Layer 13 of a small transformer language model trained on English Wikipedia (16 layers, counted from 0, width 96).
Take only the direct path to the model's output, skipping the later layers: a vector added to the residual stream pushes a token's score in proportion to its dot product with that token's output vector.

Output vectors of the tokens that the questions are about. A number n stands for n times 0.0029.
"published ": 89 162 -105 -98 60 -110 -92 -61 -126 -64 29 -162 122 -63 105 86 64 -160 67 -125 -58 19 18 -39 -23 107 -126 -89 10 143 94 -136 56 -31 69 -148 -252 -42 36 -193 6 75 4 136 105 172 98 -60 -175 -18 -266 36 -89 -9 -110 -3 -163 -137 183 3 109 67 -3 -103 70 -97 131 50 -202 64 -152 63 202 -277 28 -346 8 -7 6 -65 -139 24 95 -24 -69 109 -132 50 -182 -130 -221 41 -260 -124 -71 56
"artment ": 79 57 44 -136 30 -255 161 161 63 -58 44 -34 -161 -229 191 79 111 82 -184 82 -67 -100 151 -89 -3 31 -20 -26 -7 -17 48 121 59 46 138 -80 -252 -124 -42 -207 -28 266 -51 130 75 171 -49 39 -52 45 -203 -33 -74 -13 9 -86 -482 -268 151 -102 309 -38 -178 50 18 -27 -69 64 -120 -21 -100 121 294 -74 62 -316 -73 56 113 -116 -82 3 40 -187 199 -8 -147 -12 -91 -171 -178 -143 -175 155 16 -192
"RA ": 16 54 217 73 92 -189 17 85 -98 -47 28 -123 171 -17 142 -110 34 72 -28 -40 -22 -21 86 -81 81 106 -98 8 79 -26 -30 -152 -191 103 50 169 -162 -163 36 -73 -177 144 -66 278 -42 89 -33 -48 -195 -98 -162 -109 -4 -131 -226 -40 -366 -144 103 159 70 35 -197 -39 5 -14 133 43 7 22 -105 16 176 -72 -3 -254 -79 -152 3 -58 21 -93 149 -137 -21 0 -3 -141 -236 66 -154 -38 -102 80 71 -22
"music ": -18 139 -112 -5 -33 -162 171 59 8 -36 124 -47 94 35 48 41 144 221 -136 24 -8 103 116 -67 78 32 -63 -54 38 107 5 -25 30 119 40 -12 -143 -118 24 -193 50 193 47 85 -81 89 -36 -35 33 97 -252 -47 -85 36 60 -32 -149 -113 204 94 117 145 -71 -55 -92 -188 51 217 -224 -18 22 47 163 -145 -34 -361 4 13 49 -6 -103 -162 17 -33 -148 83 37 69 -76 -42 -169 13 19 -10 97 -23
"would ": 21 -75 28 68 117 -140 -17 29 3 -145 105 -50 65 -66 190 52 81 100 0 -30 275 -42 16 -166 -59 -123 -107 -20 73 -8 -110 19 14 -6 -83 84 -105 172 49 -54 -50 132 -8 188 -140 59 76 88 46 -73 -79 187 -93 3 27 149 -113 -10 10 224 178 186 -87 -95 158 66 214 97 -41 134 -219 50 75 -76 -42 -344 -48 -95 44 -94 54 -64 86 -185 -116 -49 -113 38 -277 -28 -219 -145 -219 53 131 -184
"club ": -52 -98 110 21 -141 -217 -14 85 46 -3 6 -36 -36 7 235 168 108 86 -100 -66 66 -56 51 -55 156 140 -119 -37 28 -18 44 -125 101 142 150 66 -83 -95 154 -63 48 287 66 70 -107 -26 0 -134 -151 -3 -333 -38 -168 -83 -44 84 -196 -77 152 260 159 97 -118 68 -29 -66 41 -46 -7 19 -93 -118 266 -63 -62 -326 -29 94 80 -96 140 -36 27 32 63 28 -110 14 -262 27 -114 -119 -20 101 175 -53
"F ": -83 -79 103 -2 -36 -35 -14 9 45 -16 -52 67 9 -69 -43 -18 -39 128 48 -126 -132 -24 -27 102 -72 -50 -150 -145 138 -35 -34 8 -77 102 -53 47 -152 -182 -15 -55 -28 31 52 148 -30 40 2 18 -99 -31 -105 -24 -212 -92 -47 -79 -325 -149 101 187 97 40 -120 -58 -11 2 86 51 64 103 -40 36 47 -157 -21 -171 -227 -210 7 -212 -25 5 -10 29 4 -17 25 -165 -211 -2 39 -94 -64 119 44 -25
"ement ": 34 16 71 124 -205 -167 71 0 32 -58 -117 46 -89 33 -16 179 168 24 147 54 -155 -213 -77 -120 26 128 -144 41 78 49 103 -68 -6 -262 34 86 -269 -206 48 -32 -222 27 -9 123 -183 96 150 209 21 89 -144 139 -153 -116 -21 -65 -347 -138 161 -60 61 20 -58 66 82 19 65 163 -165 170 -124 88 218 -139 -53 -281 98 -209 322 -117 -91 -96 79 48 83 91 -35 -146 -163 -4 -169 57 -125 9 -103 75
"} ": -48 69 152 -133 -147 -80 61 18 -63 52 124 -36 3 22 125 90 -11 203 -135 0 -73 37 199 59 95 -24 -13 59 113 -17 -128 90 -53 -153 61 -35 -123 44 -231 -138 164 132 -37 235 -106 -31 -23 -94 -46 -61 -250 119 15 -107 50 0 -425 -29 140 34 143 -51 6 51 71 -148 149 -33 -122 -18 -124 112 227 -143 -48 -202 -79 -103 44 -115 -108 -223 13 -130 91 125 -92 -242 -182 9 95 14 -69 -115 236 -53
"was ": 42 8 -3 168 58 13 86 25 -8 -165 95 65 194 -54 179 112 63 227 95 -48 10 -228 -99 -122 124 -82 -74 2 64 140 -116 36 42 -15 -66 -15 -57 68 45 -131 86 73 -21 128 63 147 135 45 -63 29 -40 166 -217 -14 14 24 -33 66 -27 23 95 64 -43 -177 -44 -35 167 -34 -65 146 6 -69 9 -128 -23 -205 -130 57 -82 -3 -94 -25 -34 -205 -43 -21 -62 8 -100 30 -10 15 -102 -83 13 -145
"ative ": -60 -56 -38 55 -121 -210 -17 -17 -6 85 188 3 -41 82 -39 -120 98 -56 23 18 28 -80 96 9 -46 -112 -117 0 65 14 57 -31 38 86 240 -195 13 -144 -246 -106 -139 -48 277 139 -7 -99 6 103 -201 105 -154 43 22 108 -8 -6 -415 -5 238 85 97 -61 -119 29 -182 -17 199 -79 -145 54 -34 -158 270 -17 -102 -312 60 -269 34 -112 -34 -84 -94 42 108 45 -97 26 54 28 -303 131 -215 -27 -58 -71
"1 ": -107 36 201 11 -36 11 123 -60 -142 -119 -86 102 -11 32 -8 -53 26 2 -62 40 -148 -55 120 -66 19 189 -5 33 75 12 6 -73 45 161 121 -10 -22 -78 -51 61 124 -7 54 47 2 -91 122 39 28 -25 -166 -14 -124 -41 -14 -9 -207 -118 68 10 50 110 25 -39 186 11 54 64 62 49 -88 21 22 23 -39 0 -134 -106 122 -42 -32 53 75 -52 63 44 -134 -40 81 81 66 75 66 -96 48 -21
"film": 200 70 -143 -64 -149 -217 77 69 -84 -38 264 56 159 -183 62 -49 -29 26 19 74 -57 50 110 -8 -39 51 -59 -116 69 81 139 -121 -19 72 78 -79 -17 -162 105 3 25 222 143 108 -97 41 -83 110 7 -55 -253 -115 -108 -74 70 -49 -187 -58 166 -35 266 159 166 -73 43 5 52 -52 -147 -6 -51 0 119 -223 -70 -380 -54 47 146 -48 30 39 54 128 -117 79 -156 -115 -175 -98 -68 24 -142 61 155 -61
"– ": -51 72 -25 8 45 -17 116 -68 132 -177 24 21 -39 -25 -32 -33 -87 142 3 50 33 -93 11 -317 82 34 -156 -2 -6 113 -191 3 -56 72 109 -40 -34 -74 158 -114 168 140 189 152 -116 -48 -33 166 -172 -11 -28 0 45 -140 -2 90 -164 4 -36 -6 99 89 -18 -39 189 86 139 -93 -29 41 163 65 -96 -112 0 -88 -84 -93 -56 -9 52 -11 3 -183 108 90 -40 -81 -89 96 -174 27 -22 -120 10 8
"action ": 45 53 122 -66 -99 -149 5 -19 -208 -8 -171 -8 36 -55 170 -24 36 23 11 51 -75 -39 -35 4 129 36 -97 -164 93 -21 22 -27 -117 74 260 -94 -82 -198 -176 -134 -3 187 38 235 -89 -15 -41 108 149 -17 -47 -41 -148 -91 102 11 -167 -71 159 103 170 85 -113 55 74 -51 105 136 -155 177 -104 81 154 -153 -3 -328 90 -107 16 -60 -100 -47 90 -20 -46 55 59 -255 -144 3 -7 -66 -128 76 136 -16
"- ": -27 178 31 -111 105 -44 -86 -56 -43 -211 -87 109 29 51 -10 46 -29 156 -77 16 139 42 -99 -221 124 21 -173 -7 -111 160 -13 -53 -64 103 53 -162 -23 90 95 -117 -23 73 86 60 3 -44 92 124 -117 -21 -36 55 -71 -3 -123 112 -190 83 -32 12 104 -54 -121 -146 109 -10 120 -148 -120 -141 84 76 -136 -62 94 -37 23 -147 -38 142 -47 -61 39 -57 -89 119 -136 -33 -48 94 33 25 98 86 26 120
"ina ": -8 5 -157 -108 49 -69 35 -45 -88 -26 0 50 120 107 33 148 7 -47 88 -88 -145 5 -61 25 -29 107 -79 5 -59 -186 14 -104 34 52 86 68 -156 99 -48 -150 70 273 136 19 -72 -6 -50 -5 -3 35 -97 40 -51 -82 -82 -64 -305 -73 -50 60 60 74 -58 130 -55 -63 107 160 -258 69 69 -50 61 -155 0 -299 -39 -173 85 -55 140 -118 104 20 -130 -24 -43 54 -144 -23 -101 -18 42 111 -12 -40

Output weights of attention head 1. The head adds the sum of these rows, row i times number i of z. A number n stands for n times 0.0066.
o0: -26 108 -55 30 -50 187 81 -185 -204 59 -168 92 168 -197 -81 -96 99 47 149 -36 138 57 -316 -221 -90 -33 -111 -201 -102 292 15 -97 -254 89 -66 -210 145 116 35 2 105 -270 -102 34 -29 2 48 60 30 -83 -139 -19 63 -302 35 -246 -39 179 73 -14 265 85 -111 5 268 137 168 -243 -214 -64 -110 156 -25 111 252 21 242 -132 -30 21 -17 23 -63 30 -7 -208 -63 -15 -37 -77 -131 -82 64 -71 -135 79
o1: 141 -204 54 -96 -76 88 -153 0 -73 165 -5 -96 -356 -224 -61 92 -102 -24 229 -139 -22 -48 -32 -223 32 -255 20 100 -54 47 -106 -135 -12 219 -7 -45 210 287 -71 -105 108 46 15 -84 -191 179 -98 96 -30 -87 120 -9 10 -152 -149 64 24 -4 -123 -192 -88 126 74 127 -68 91 216 -164 80 -197 258 350 184 217 -138 93 -70 99 129 275 42 12 -136 -56 -69 54 -15 -37 23 77 63 86 9 -75 -6 92
o2: 97 141 -160 -111 -60 -88 -46 -75 -312 68 -43 201 -32 -51 -102 -181 18 -21 235 -77 64 -111 -57 98 11 -98 222 -24 54 139 79 -36 104 -10 -1 98 2 25 49 -156 60 297 -223 -185 64 -65 120 127 183 -31 208 -293 -290 225 41 19 69 -38 -173 9 -149 81 -40 -72 -44 -87 -36 -93 -260 49 298 89 -213 108 11 -42 73 -80 141 128 -175 -100 -69 -68 -279 295 108 133 216 -147 140 -55 54 79 207 -8
o3: -45 -176 106 -125 84 42 -194 -91 -122 79 20 -32 -113 31 -181 -45 51 104 -22 7 77 42 23 -24 -115 -144 -34 115 -121 -79 40 -37 195 13 -206 -191 -42 110 -122 2 -164 17 -109 -144 133 62 202 218 56 -122 -25 -57 -50 162 35 47 83 19 -28 -28 -170 -324 15 11 98 -231 105 -131 -47 26 144 -309 93 36 -100 95 -12 46 57 186 162 -161 149 85 -88 273 115 101 -35 -181 6 41 -26 35 -261 109
o4: -110 -43 -29 92 48 -126 -55 9 -90 1 53 -62 -207 -129 -26 32 27 23 -23 33 12 -175 119 -84 6 49 16 -33 -17 104 81 -108 60 -157 -85 -186 106 70 -109 -126 148 -121 153 101 23 336 133 20 -89 -24 -444 87 -3 -212 76 -41 170 -96 40 140 104 -99 -234 20 25 176 68 -40 -40 -40 -19 75 269 -100 29 -118 -224 60 -52 72 -151 -39 -160 68 -224 21 -49 192 -120 90 -73 149 -185 -71 51 -192
o5: -163 32 -25 -222 -75 65 35 38 6 -74 -125 187 -102 73 -105 31 -24 212 42 185 25 -57 -29 -31 44 56 43 157 -21 -6 -41 202 10 -8 -41 31 -217 -132 -52 -150 153 -87 -56 62 -56 97 66 166 -209 129 -155 83 70 -114 -24 -64 -140 245 48 -3 -192 -27 -127 14 -97 -7 -76 48 -152 80 31 247 94 242 126 135 122 196 -90 30 -167 -76 52 44 73 -241 94 -24 -4 136 132 203 -1 26 -6 -17
o6: -113 158 -95 208 -27 26 130 95 16 -102 135 7 -120 14 129 73 71 146 2 32 -124 -75 147 153 30 -10 -227 -277 81 67 52 68 -150 -5 -61 -94 56 -61 3 -224 197 -94 -97 -335 -75 79 269 -42 122 5 56 -167 -5 -40 17 -2 -166 -60 -198 -107 87 66 -2 -43 -152 -231 149 51 122 -21 -113 -192 27 -97 173 -63 223 -16 -84 -36 191 58 -9 -163 133 97 56 171 -132 -57 -137 -51 -68 -183 51 47
o7: 119 -22 180 73 -324 -82 -238 73 -119 131 -240 2 42 -30 -13 -24 177 73 21 1 -336 -68 -58 155 -165 85 -97 -94 70 -162 -168 53 105 -189 -40 -30 -150 69 -164 -228 -9 35 -9 -211 125 54 180 82 -214 109 113 124 -222 -157 -198 39 188 130 -90 30 -29 -112 -55 122 -104 -12 40 -111 -207 -210 -143 -59 51 47 47 88 -86 -419 14 -5 135 8 48 -24 90 82 61 -263 -46 49 23 -172 55 -289 -119 -101
o8: -197 97 -73 153 -92 -25 -2 -40 -88 -64 -48 5 -159 -98 -262 60 -327 64 -54 13 96 15 229 133 -106 -249 99 -187 -27 -292 -104 118 62 213 -94 48 127 -11 45 -118 95 -112 -97 57 -57 -38 38 84 -88 -131 93 69 -168 -154 -19 3 -115 -99 -177 271 -76 -235 -298 51 -193 -27 -55 9 19 55 96 -20 170 225 -16 21 -68 -128 163 49 288 -20 -28 80 183 -19 -123 20 108 242 239 -114 69 110 67 141
o9: -7 -11 -185 -70 6 -217 45 160 -66 -59 66 -240 67 60 42 -14 -28 41 139 134 101 -64 112 13 -32 -185 -305 -44 -225 27 -202 -7 -271 62 -10 -12 -80 74 73 -144 146 44 -79 -300 -4 -59 -21 -63 -15 -203 -127 -12 -2 77 62 -50 130 -20 225 63 -74 6 -342 112 -15 57 36 17 -6 -101 33 -16 108 226 -89 -183 192 -41 38 135 18 97 189 95 13 -36 141 -167 -150 -174 -71 -52 145 67 162 -167
o10: -25 -286 57 102 95 -14 121 136 27 101 17 -99 -22 -207 323 42 106 -10 193 54 -40 -180 -103 -129 242 -116 144 34 27 -115 112 250 137 21 144 219 123 49 -22 112 -10 -29 -240 121 56 174 63 151 152 -73 -11 130 -196 -5 71 10 -8 54 180 137 198 -60 78 47 -101 -41 87 216 -191 221 -140 -70 253 -3 146 214 169 -23 109 -29 -25 -22 -36 -155 47 -17 -76 114 77 73 -389 40 42 86 -120 -145
o11: 83 -143 -159 -108 -123 16 204 98 273 -36 174 280 93 17 60 56 -14 76 126 230 -148 104 43 -305 -25 -44 1 82 -123 26 -30 -109 -36 -156 -44 -53 63 -28 86 -102 59 140 -31 153 -41 6 -331 -112 -1 58 -40 90 21 -151 -218 -29 -17 -49 -94 -77 47 13 -69 122 -3 80 121 0 73 -85 151 100 40 -2 224 -131 -75 171 307 -209 427 9 -128 -66 29 43 -27 80 -53 5 -131 -168 148 -40 42 108
o12: 116 152 -90 -30 67 -7 5 116 -180 69 113 138 -32 50 -25 1 164 43 124 -103 -281 177 -9 136 -121 80 -164 125 162 205 212 269 -69 -181 26 291 100 42 -461 -201 116 -110 41 65 26 -21 -53 -184 160 -86 0 82 86 -121 -25 92 118 -131 282 -16 -270 113 -103 -114 -34 165 -255 72 -137 -35 -19 233 90 118 -133 137 -17 -188 34 -109 -9 -76 -93 175 -59 23 51 96 -26 -19 6 98 78 90 14 -176
o13: -147 172 164 136 -103 -28 77 -170 185 -126 -38 141 -94 -84 54 157 16 -1 99 250 17 138 -7 -204 198 -90 -64 -15 12 -37 -204 193 240 148 -91 -22 -72 -24 168 -76 144 16 -28 189 -22 -177 -51 -86 -46 -65 177 57 -52 -40 235 21 -34 -71 -23 83 -92 49 -127 186 50 63 -166 -56 67 190 -94 -53 15 -86 -27 153 -136 -115 56 -116 0 -29 -152 -132 307 -57 -81 -147 -116 42 -8 35 117 -155 52 -81
o14: -180 -57 -76 160 -95 184 135 112 98 101 139 -30 -188 77 85 -126 -176 -165 173 169 46 -195 73 44 -58 197 -43 -2 36 112 -49 25 -23 86 -132 233 -142 39 118 53 -112 -149 62 296 -147 -136 -126 -95 -9 103 -48 -43 89 -159 26 -39 2 -15 -65 238 15 -64 -91 -35 -33 -89 111 -86 16 257 264 -146 48 159 -146 3 -11 115 77 11 111 123 113 31 -120 87 270 4 -278 235 18 -63 147 -230 112 51
o15: -185 102 -55 121 51 123 -189 -109 141 -130 -114 219 -51 177 42 -129 -287 68 -241 146 -124 -172 102 -113 135 63 88 -71 -150 242 -189 -41 -129 42 -1 225 -13 42 129 33 12 -108 155 -31 -62 -211 144 -122 -23 142 -204 -102 157 -107 -237 116 31 -12 62 -323 -52 131 -46 -245 76 93 -47 -31 17 51 -175 103 70 21 -58 383 -95 93 -61 -21 326 -1 17 120 99 240 132 -41 30 -144 -35 -46 132 24 269 60
o16: -75 10 121 -6 146 -205 -38 47 -197 -24 -185 60 28 208 86 28 -78 14 -124 5 -124 -232 -138 145 87 36 -200 -74 140 22 18 -254 -240 167 195 42 -166 -92 -181 -58 15 -50 146 8 -110 208 -27 267 -33 -124 -28 43 -18 -230 -233 -68 -52 -56 -157 -26 87 -11 -262 -100 -54 16 -66 -219 -163 -143 206 -134 -319 -160 65 60 -157 66 42 92 -104 8 341 -206 44 -192 -242 46 -108 111 156 -60 170 -20 -2 -306
o17: -101 -88 -116 93 144 57 34 105 122 150 -188 -168 -65 77 34 5 11 -1 278 89 -212 193 -93 253 -301 -29 204 -130 -3 -44 11 -216 -2 -104 5 -74 -210 103 -31 -72 1 82 120 -40 98 20 -1 72 119 -39 274 41 153 78 -13 -52 -79 -29 139 -200 64 72 118 159 189 23 55 -75 77 102 -151 40 -78 -39 -162 68 -44 106 151 95 191 -200 52 91 -123 -176 -252 76 -112 -27 3 -45 -117 99 -147 61
o18: -25 40 113 73 -177 -64 -202 88 16 -89 92 4 -233 120 -219 -95 -141 97 -59 171 -46 -140 203 -31 158 126 -26 -80 -198 -23 156 74 -158 113 -16 -239 101 90 -96 -33 -61 105 17 149 122 -212 6 -144 -173 -53 88 58 -120 -31 0 131 -39 311 149 -283 193 -245 163 293 106 -231 139 72 -47 -32 32 55 37 -32 6 -34 66 -32 -55 143 -80 -296 97 60 -182 53 -73 -166 115 72 168 -65 57 -37 -218 92
o19: -52 -126 -51 102 68 84 -65 155 10 -195 -113 -84 46 -109 -50 34 -133 -85 0 -37 49 196 -56 99 -76 -196 116 7 -27 -76 -221 -76 -54 -6 38 95 82 -113 -55 -48 -7 75 -64 70 -49 273 -69 51 -150 -20 42 110 -118 26 15 -152 141 37 250 21 15 228 -205 -137 292 -74 217 76 -186 51 -10 142 156 -2 175 81 -48 257 49 -44 -141 53 -185 -82 33 157 -115 -20 51 -87 309 -82 142 94 -119 62
o20: -226 -95 -249 -79 194 -216 7 -108 -20 -52 258 -253 227 85 -85 -43 145 38 -3 249 6 -86 -122 -99 174 -52 35 -88 -122 0 -13 66 76 62 -92 168 -150 -121 9 -57 -187 -26 82 102 40 134 134 227 -102 -83 -125 -363 162 5 -80 -123 -62 -14 -26 279 202 -181 97 -184 -212 270 228 -66 78 -38 -33 110 15 18 184 262 69 164 -38 139 -34 14 -227 -182 -257 119 -248 73 153 -64 -53 172 6 -166 -22 -69
o21: 101 -99 -155 8 -37 236 137 -165 85 59 6 39 135 7 77 -71 204 4 -52 -68 23 -66 137 80 -23 10 12 178 3 -56 -28 31 115 -145 -58 163 -12 -36 28 17 8 248 -35 -43 98 -160 2 -141 -97 6 40 256 127 152 -81 209 106 7 -54 13 -48 -246 -116 -104 54 35 -14 38 -43 -145 -100 -28 -7 -61 68 257 65 29 -26 23 -2 -102 -79 -327 -194 -73 -7 -11 24 -76 -196 118 -153 -94 41 -169
o22: 57 5 -70 -18 4 -2 255 -44 -18 146 119 -197 -84 -268 66 -66 109 108 227 -58 -292 -5 -38 -158 13 -145 39 -50 -1 -162 -14 -80 -80 157 130 -222 -53 -62 159 44 297 246 154 -136 -94 240 -85 -63 -340 101 38 -137 -131 51 76 -41 203 18 79 6 23 -90 192 -191 143 63 -279 73 -180 39 303 -305 -74 -279 -62 -141 -64 -20 -24 44 -186 -20 60 171 47 21 -72 6 190 -24 -12 38 128 -64 3 141
o23: -84 -73 86 -191 43 156 20 112 75 -234 7 72 307 -92 177 36 31 28 -6 -53 61 -60 -129 -42 -206 7 34 -87 60 47 174 4 -103 77 -95 -66 29 80 41 74 -104 135 -116 32 -60 17 -93 11 149 -25 -8 60 -78 -123 -204 219 49 -26 -144 -26 -116 -142 -23 -172 -24 9 21 -61 41 45 -32 -10 26 77 -144 -374 141 25 -251 70 -14 77 4 -52 -149 -77 -289 57 -12 -62 83 228 273 2 -23 140
o24: -83 107 71 -87 63 -82 96 110 62 26 -52 -207 148 205 -37 -77 -30 121 33 -40 190 -151 -19 -208 69 83 38 214 -1 -29 -153 24 -111 155 -88 -123 18 66 36 -144 102 167 -122 129 -95 71 79 180 -98 -70 -67 67 24 55 123 80 -68 44 -108 60 -24 92 85 -36 10 -4 106 -41 74 -19 -170 372 7 -330 -230 265 -29 -119 -164 104 211 47 234 155 -251 -12 88 -17 -81 -38 77 -56 10 -113 122 13
o25: -64 -218 -253 -55 -28 -48 93 106 260 70 -6 -207 20 -145 -254 -45 37 142 -86 142 -82 132 96 -116 -196 61 87 116 100 -55 127 6 129 -55 2 -110 226 -32 61 -7 -96 84 12 77 -87 -5 133 183 4 79 9 17 18 -337 244 84 63 102 131 9 -200 28 53 101 188 148 -299 94 57 -12 90 9 -29 -60 43 19 177 -86 -174 49 -159 -150 64 119 120 129 49 -148 -38 32 -175 -182 -98 -85 4 -42
o26: 324 -293 -35 103 -138 63 -129 -197 -8 -72 39 111 71 155 16 -123 120 238 340 -78 41 -225 119 350 26 -107 -33 74 119 144 -60 109 193 12 69 -148 101 -52 -197 194 -99 165 -380 110 26 49 116 7 200 64 -119 -129 110 29 115 77 -118 -108 15 192 173 -70 161 231 -274 20 -208 -184 -55 -77 -55 -50 406 78 185 -107 84 477 -66 61 78 -156 13 75 75 84 -130 -115 -138 -62 29 -44 80 -33 -245 95
o27: -57 112 291 -32 213 61 101 -40 -136 -23 -80 -40 118 -75 177 -194 -267 -11 -19 104 -68 97 213 214 -90 -58 -266 -157 119 190 229 -5 -117 -172 85 247 -77 30 276 -13 10 30 -8 272 -9 -37 -72 45 93 12 -168 -88 -104 36 -248 268 7 87 47 82 144 17 65 210 25 -17 101 -124 24 -66 -87 -34 201 59 3 191 132 65 197 -180 -64 -155 33 256 43 151 31 30 -119 -1 -98 75 -67 -31 102 79
o28: -64 218 -19 58 114 -60 -94 176 174 164 140 -95 -100 23 127 -81 -355 37 30 -226 137 101 -13 -149 206 51 30 -133 -77 23 -259 110 65 -16 265 35 -47 -195 80 -92 -177 -121 71 -24 -142 27 -32 39 21 78 167 20 129 -22 -157 -38 1 45 45 59 -267 -14 82 149 -36 -85 -129 -225 -164 -192 -8 105 -118 -208 6 -177 86 131 -37 -168 120 -104 6 129 -199 81 67 149 -16 30 -259 -12 141 147 142 54
o29: -175 -10 -38 -42 15 12 -50 -4 -91 87 -10 -1 219 59 258 171 266 -27 -162 -28 -24 19 -13 97 103 97 -32 -205 49 -256 124 36 -166 37 -240 62 15 161 -52 -33 -17 70 -162 23 -69 -8 -13 -16 75 82 -173 -201 -219 -49 70 -22 -25 -80 12 -178 50 20 -125 109 -66 37 -99 84 -178 -121 110 -114 246 -110 -17 203 157 74 131 -92 -90 8 126 276 -175 141 22 -95 -81 -113 212 175 -7 172 311 -29
o30: 187 99 -117 -29 20 -40 8 279 68 72 -94 33 -55 29 109 57 11 91 -225 75 -81 -10 255 164 -248 74 -145 118 -70 -99 -130 56 49 164 115 -111 -220 225 -139 161 26 170 113 85 -14 75 127 -155 12 62 184 167 -64 -127 36 51 86 10 -86 -169 19 -101 2 141 -114 155 13 108 74 2 -77 -234 -325 25 107 -29 -39 142 -73 132 -206 35 94 106 -91 95 98 117 -36 -189 -73 59 19 213 -96 95
o31: -1 -69 36 154 -15 9 7 40 -89 131 -39 -63 91 -144 89 -162 -230 -120 -131 127 -49 -57 -8 -40 186 -242 142 73 84 67 -106 163 -151 -242 -223 52 58 89 2 178 -73 -35 -141 18 -9 125 -63 -25 -83 -34 135 -195 150 -25 33 74 24 -64 -146 -2 -49 -82 47 -90 -16 131 -54 -3 165 -9 51 -98 -43 83 46 102 -184 185 -11 -210 88 -62 28 -141 -90 -334 58 -19 71 67 -58 131 -200 157 -169 -77

Each question shows a token from some text and the vector z that the head gathered there. A number n stands for n times 0.016.

"== ": -47 -39 -53 28 -8 1 -5 68 59 62 18 23 46 62 103 11 86 -2 -54 -46 40 31 -81 -35 -26 -68 70 40 5 14 44 28
Which two tokens does it push up most, strongest first? "RA ", "club "

"used ": -73 -67 40 13 -4 26 32 67 1 34 -19 -16 15 -22 -29 9 4 -31 20 12 -24 110 -50 -41 38 9 73 -49 -45 -18 114 5
Pushed up most: "} "

"| ": -68 -134 -58 -47 -30 -5 2 30 209 -88 -55 32 96 130 49 276 11 -98 27 154 -68 -38 -152 -40 -5 -66 -56 75 -154 116 -35 20
Pushed up most: "1 "

"EN": 120 25 99 115 50 57 -80 -34 183 62 38 -5 -48 -99 99 49 42 -29 39 120 258 70 -191 5 98 -149 -57 29 -45 79 -48 68
Which three tokens does it push up most, strongest first? "- ", "RA ", "would "

"-": -164 -130 -26 -90 -15 -17 -45 33 178 -149 -48 -30 127 50 -9 307 28 -162 -3 95 -45 -88 -163 -78 -12 -46 -96 54 -138 164 -27 121
Pushed up most: "1 "

"i": -80 76 153 -18 -34 91 30 -70 -28 -162 -5 29 30 -33 86 -81 54 -71 32 -70 -68 43 105 -66 41 -60 -79 13 62 -106 81 106
Pushed up most: "– "

"and ": 16 -181 44 -61 -42 -86 23 -24 -30 82 -96 0 13 -64 1 18 4 -25 -66 31 178 -38 65 2 -21 22 74 29 82 51 -30 -13
Pushed up most: "film"

"|": -28 -16 -16 10 -92 -2 58 57 97 23 -41 3 -13 72 3 47 -2 33 -35 -4 -14 86 -117 -13 12 -76 33 51 -6 122 44 56
Pushed up most: "} "

"erc": 27 49 -24 -212 -46 218 -12 -109 17 21 -71 73 -16 74 5 -76 93 -45 -37 -52 -84 46 158 -164 -46 4 -115 41 -8 -117 162 142
Pushed up most: "– "

"set ": -24 -17 59 -32 -45 -36 53 57 -13 1 37 4 -40 23 27 -33 7 -28 -35 19 36 89 -36 -22 26 -18 66 6 -59 46 52 37
Which three tokens does it push up most, strongest first? "was ", "would ", "artment "

"R": 27 -204 50 -67 -56 -31 24 6 -9 22 105 -41 39 11 -45 -78 40 -10 -104 34 104 90 102 -122 -4 33 27 41 98 89 5 -53
Pushed up most: "music "

"has ": -18 -54 5 -5 -11 0 74 38 31 46 -11 -16 63 33 28 -33 22 -25 -45 -40 18 13 -17 -29 23 16 30 -25 -39 6 37 35
Pushed down most: "- "

"son ": 77 -68 -10 8 -10 -56 23 96 -88 49 2 -75 -31 -68 9 -76 28 -13 -55 0 133 131 43 -17 -73 -17 103 88 -45 -28 139 6
Pushed up most: "published "

"or": 17 -76 29 -12 -80 34 40 79 -24 -24 40 17 83 5 -15 -50 25 29 -129 15 -60 106 -26 -129 -69 45 85 -3 79 -40 28 26
Which two tokens does it push up most, strongest first? "ement ", "artment "

"6 ": -11 -34 28 -76 -147 26 -75 48 118 -48 -6 57 7 82 -97 33 -47 -54 55 172 -142 4 -151 31 49 -76 -47 128 -81 169 -53 -16
Pushed up most: "} "

"England ": 120 -24 89 69 -61 -21 10 57 65 75 -67 -36 -44 35 39 88 95 -56 3 54 117 53 -41 -40 97 -12 -66 69 31 42 20 -106
Which three tokens does it push up most, strongest first? "- ", "– ", "RA "

"al": -14 -25 22 -12 -72 18 44 83 30 -6 22 18 42 -11 -1 -12 70 3 -41 20 12 90 -24 7 20 -33 88 -41 -7 22 19 40
Which two tokens does it push up most, strongest first? "was ", "ina "

"15 ": 198 -25 121 141 -80 -39 30 69 59 79 -81 -39 -125 36 28 120 100 -96 28 87 168 39 1 -10 120 14 -101 124 27 49 28 -157
Which two tokens does it push up most, strongest first? "- ", "– "

"are ": 4 -23 49 94 19 58 60 80 80 70 -29 -28 0 -70 3 -17 -23 16 41 -48 27 28 -76 -59 18 21 59 -29 -52 -45 52 42
Pushed up most: "ative "

"by ": -107 -132 6 99 40 65 -6 74 51 27 68 -90 82 13 77 13 -54 10 -59 -10 46 55 -62 -106 -74 46 -10 -4 12 8 9 49
Which two tokens does it push up most, strongest first? "ative ", "ement "

"only ": -69 -58 -46 -56 -4 -48 -4 25 71 -5 35 -10 -8 88 82 -62 60 -10 -61 17 10 1 7 -44 46 -28 75 0 -11 14 25 -60
Pushed up most: "club "

"curr": -26 -53 37 17 -52 3 45 58 13 9 -56 17 -20 -27 -19 -23 -10 29 22 4 -13 115 5 12 -11 -27 94 -37 -14 -23 86 33
Which two tokens does it push up most, strongest first? "ina ", "was "

"ner ": 38 -149 21 -49 -46 -126 51 6 -53 129 -156 30 -34 -85 20 17 -37 -33 -54 47 196 -35 59 47 -21 -37 34 41 46 21 52 -44
Pushed up most: "film"

"able ": -26 -88 -5 1 -20 -31 18 22 28 46 37 -48 -6 13 44 -20 -8 3 -36 23 11 54 -116 -10 46 22 -12 22 1 2 48 69
Pushed up most: "would "

"8 ": -56 -31 -11 -36 -98 -7 9 19 88 -40 -61 23 -30 92 -9 33 -3 -2 13 63 -47 8 -122 -44 20 -61 4 76 -9 108 24 25
Pushed down most: "published "

"we": 6 -18 13 25 -44 2 50 90 40 5 1 -10 16 -4 -2 -7 49 -6 -73 12 19 27 -55 -8 20 -21 76 -45 -19 -21 -1 54
Which two tokens does it push up most, strongest first? "was ", "F "

"Br": -68 -60 -4 4 -90 -15 34 55 17 13 5 -10 -11 17 10 -20 6 56 -5 16 -21 98 -38 -25 29 21 32 2 -2 24 80 30
Pushed up most: "ina "

"n": -68 -59 -3 5 -92 -16 34 56 18 13 4 -10 -10 16 10 -21 6 56 -5 15 -22 97 -37 -24 30 21 32 3 -1 23 80 30
Which two tokens does it push up most, strongest first? "ina ", "} "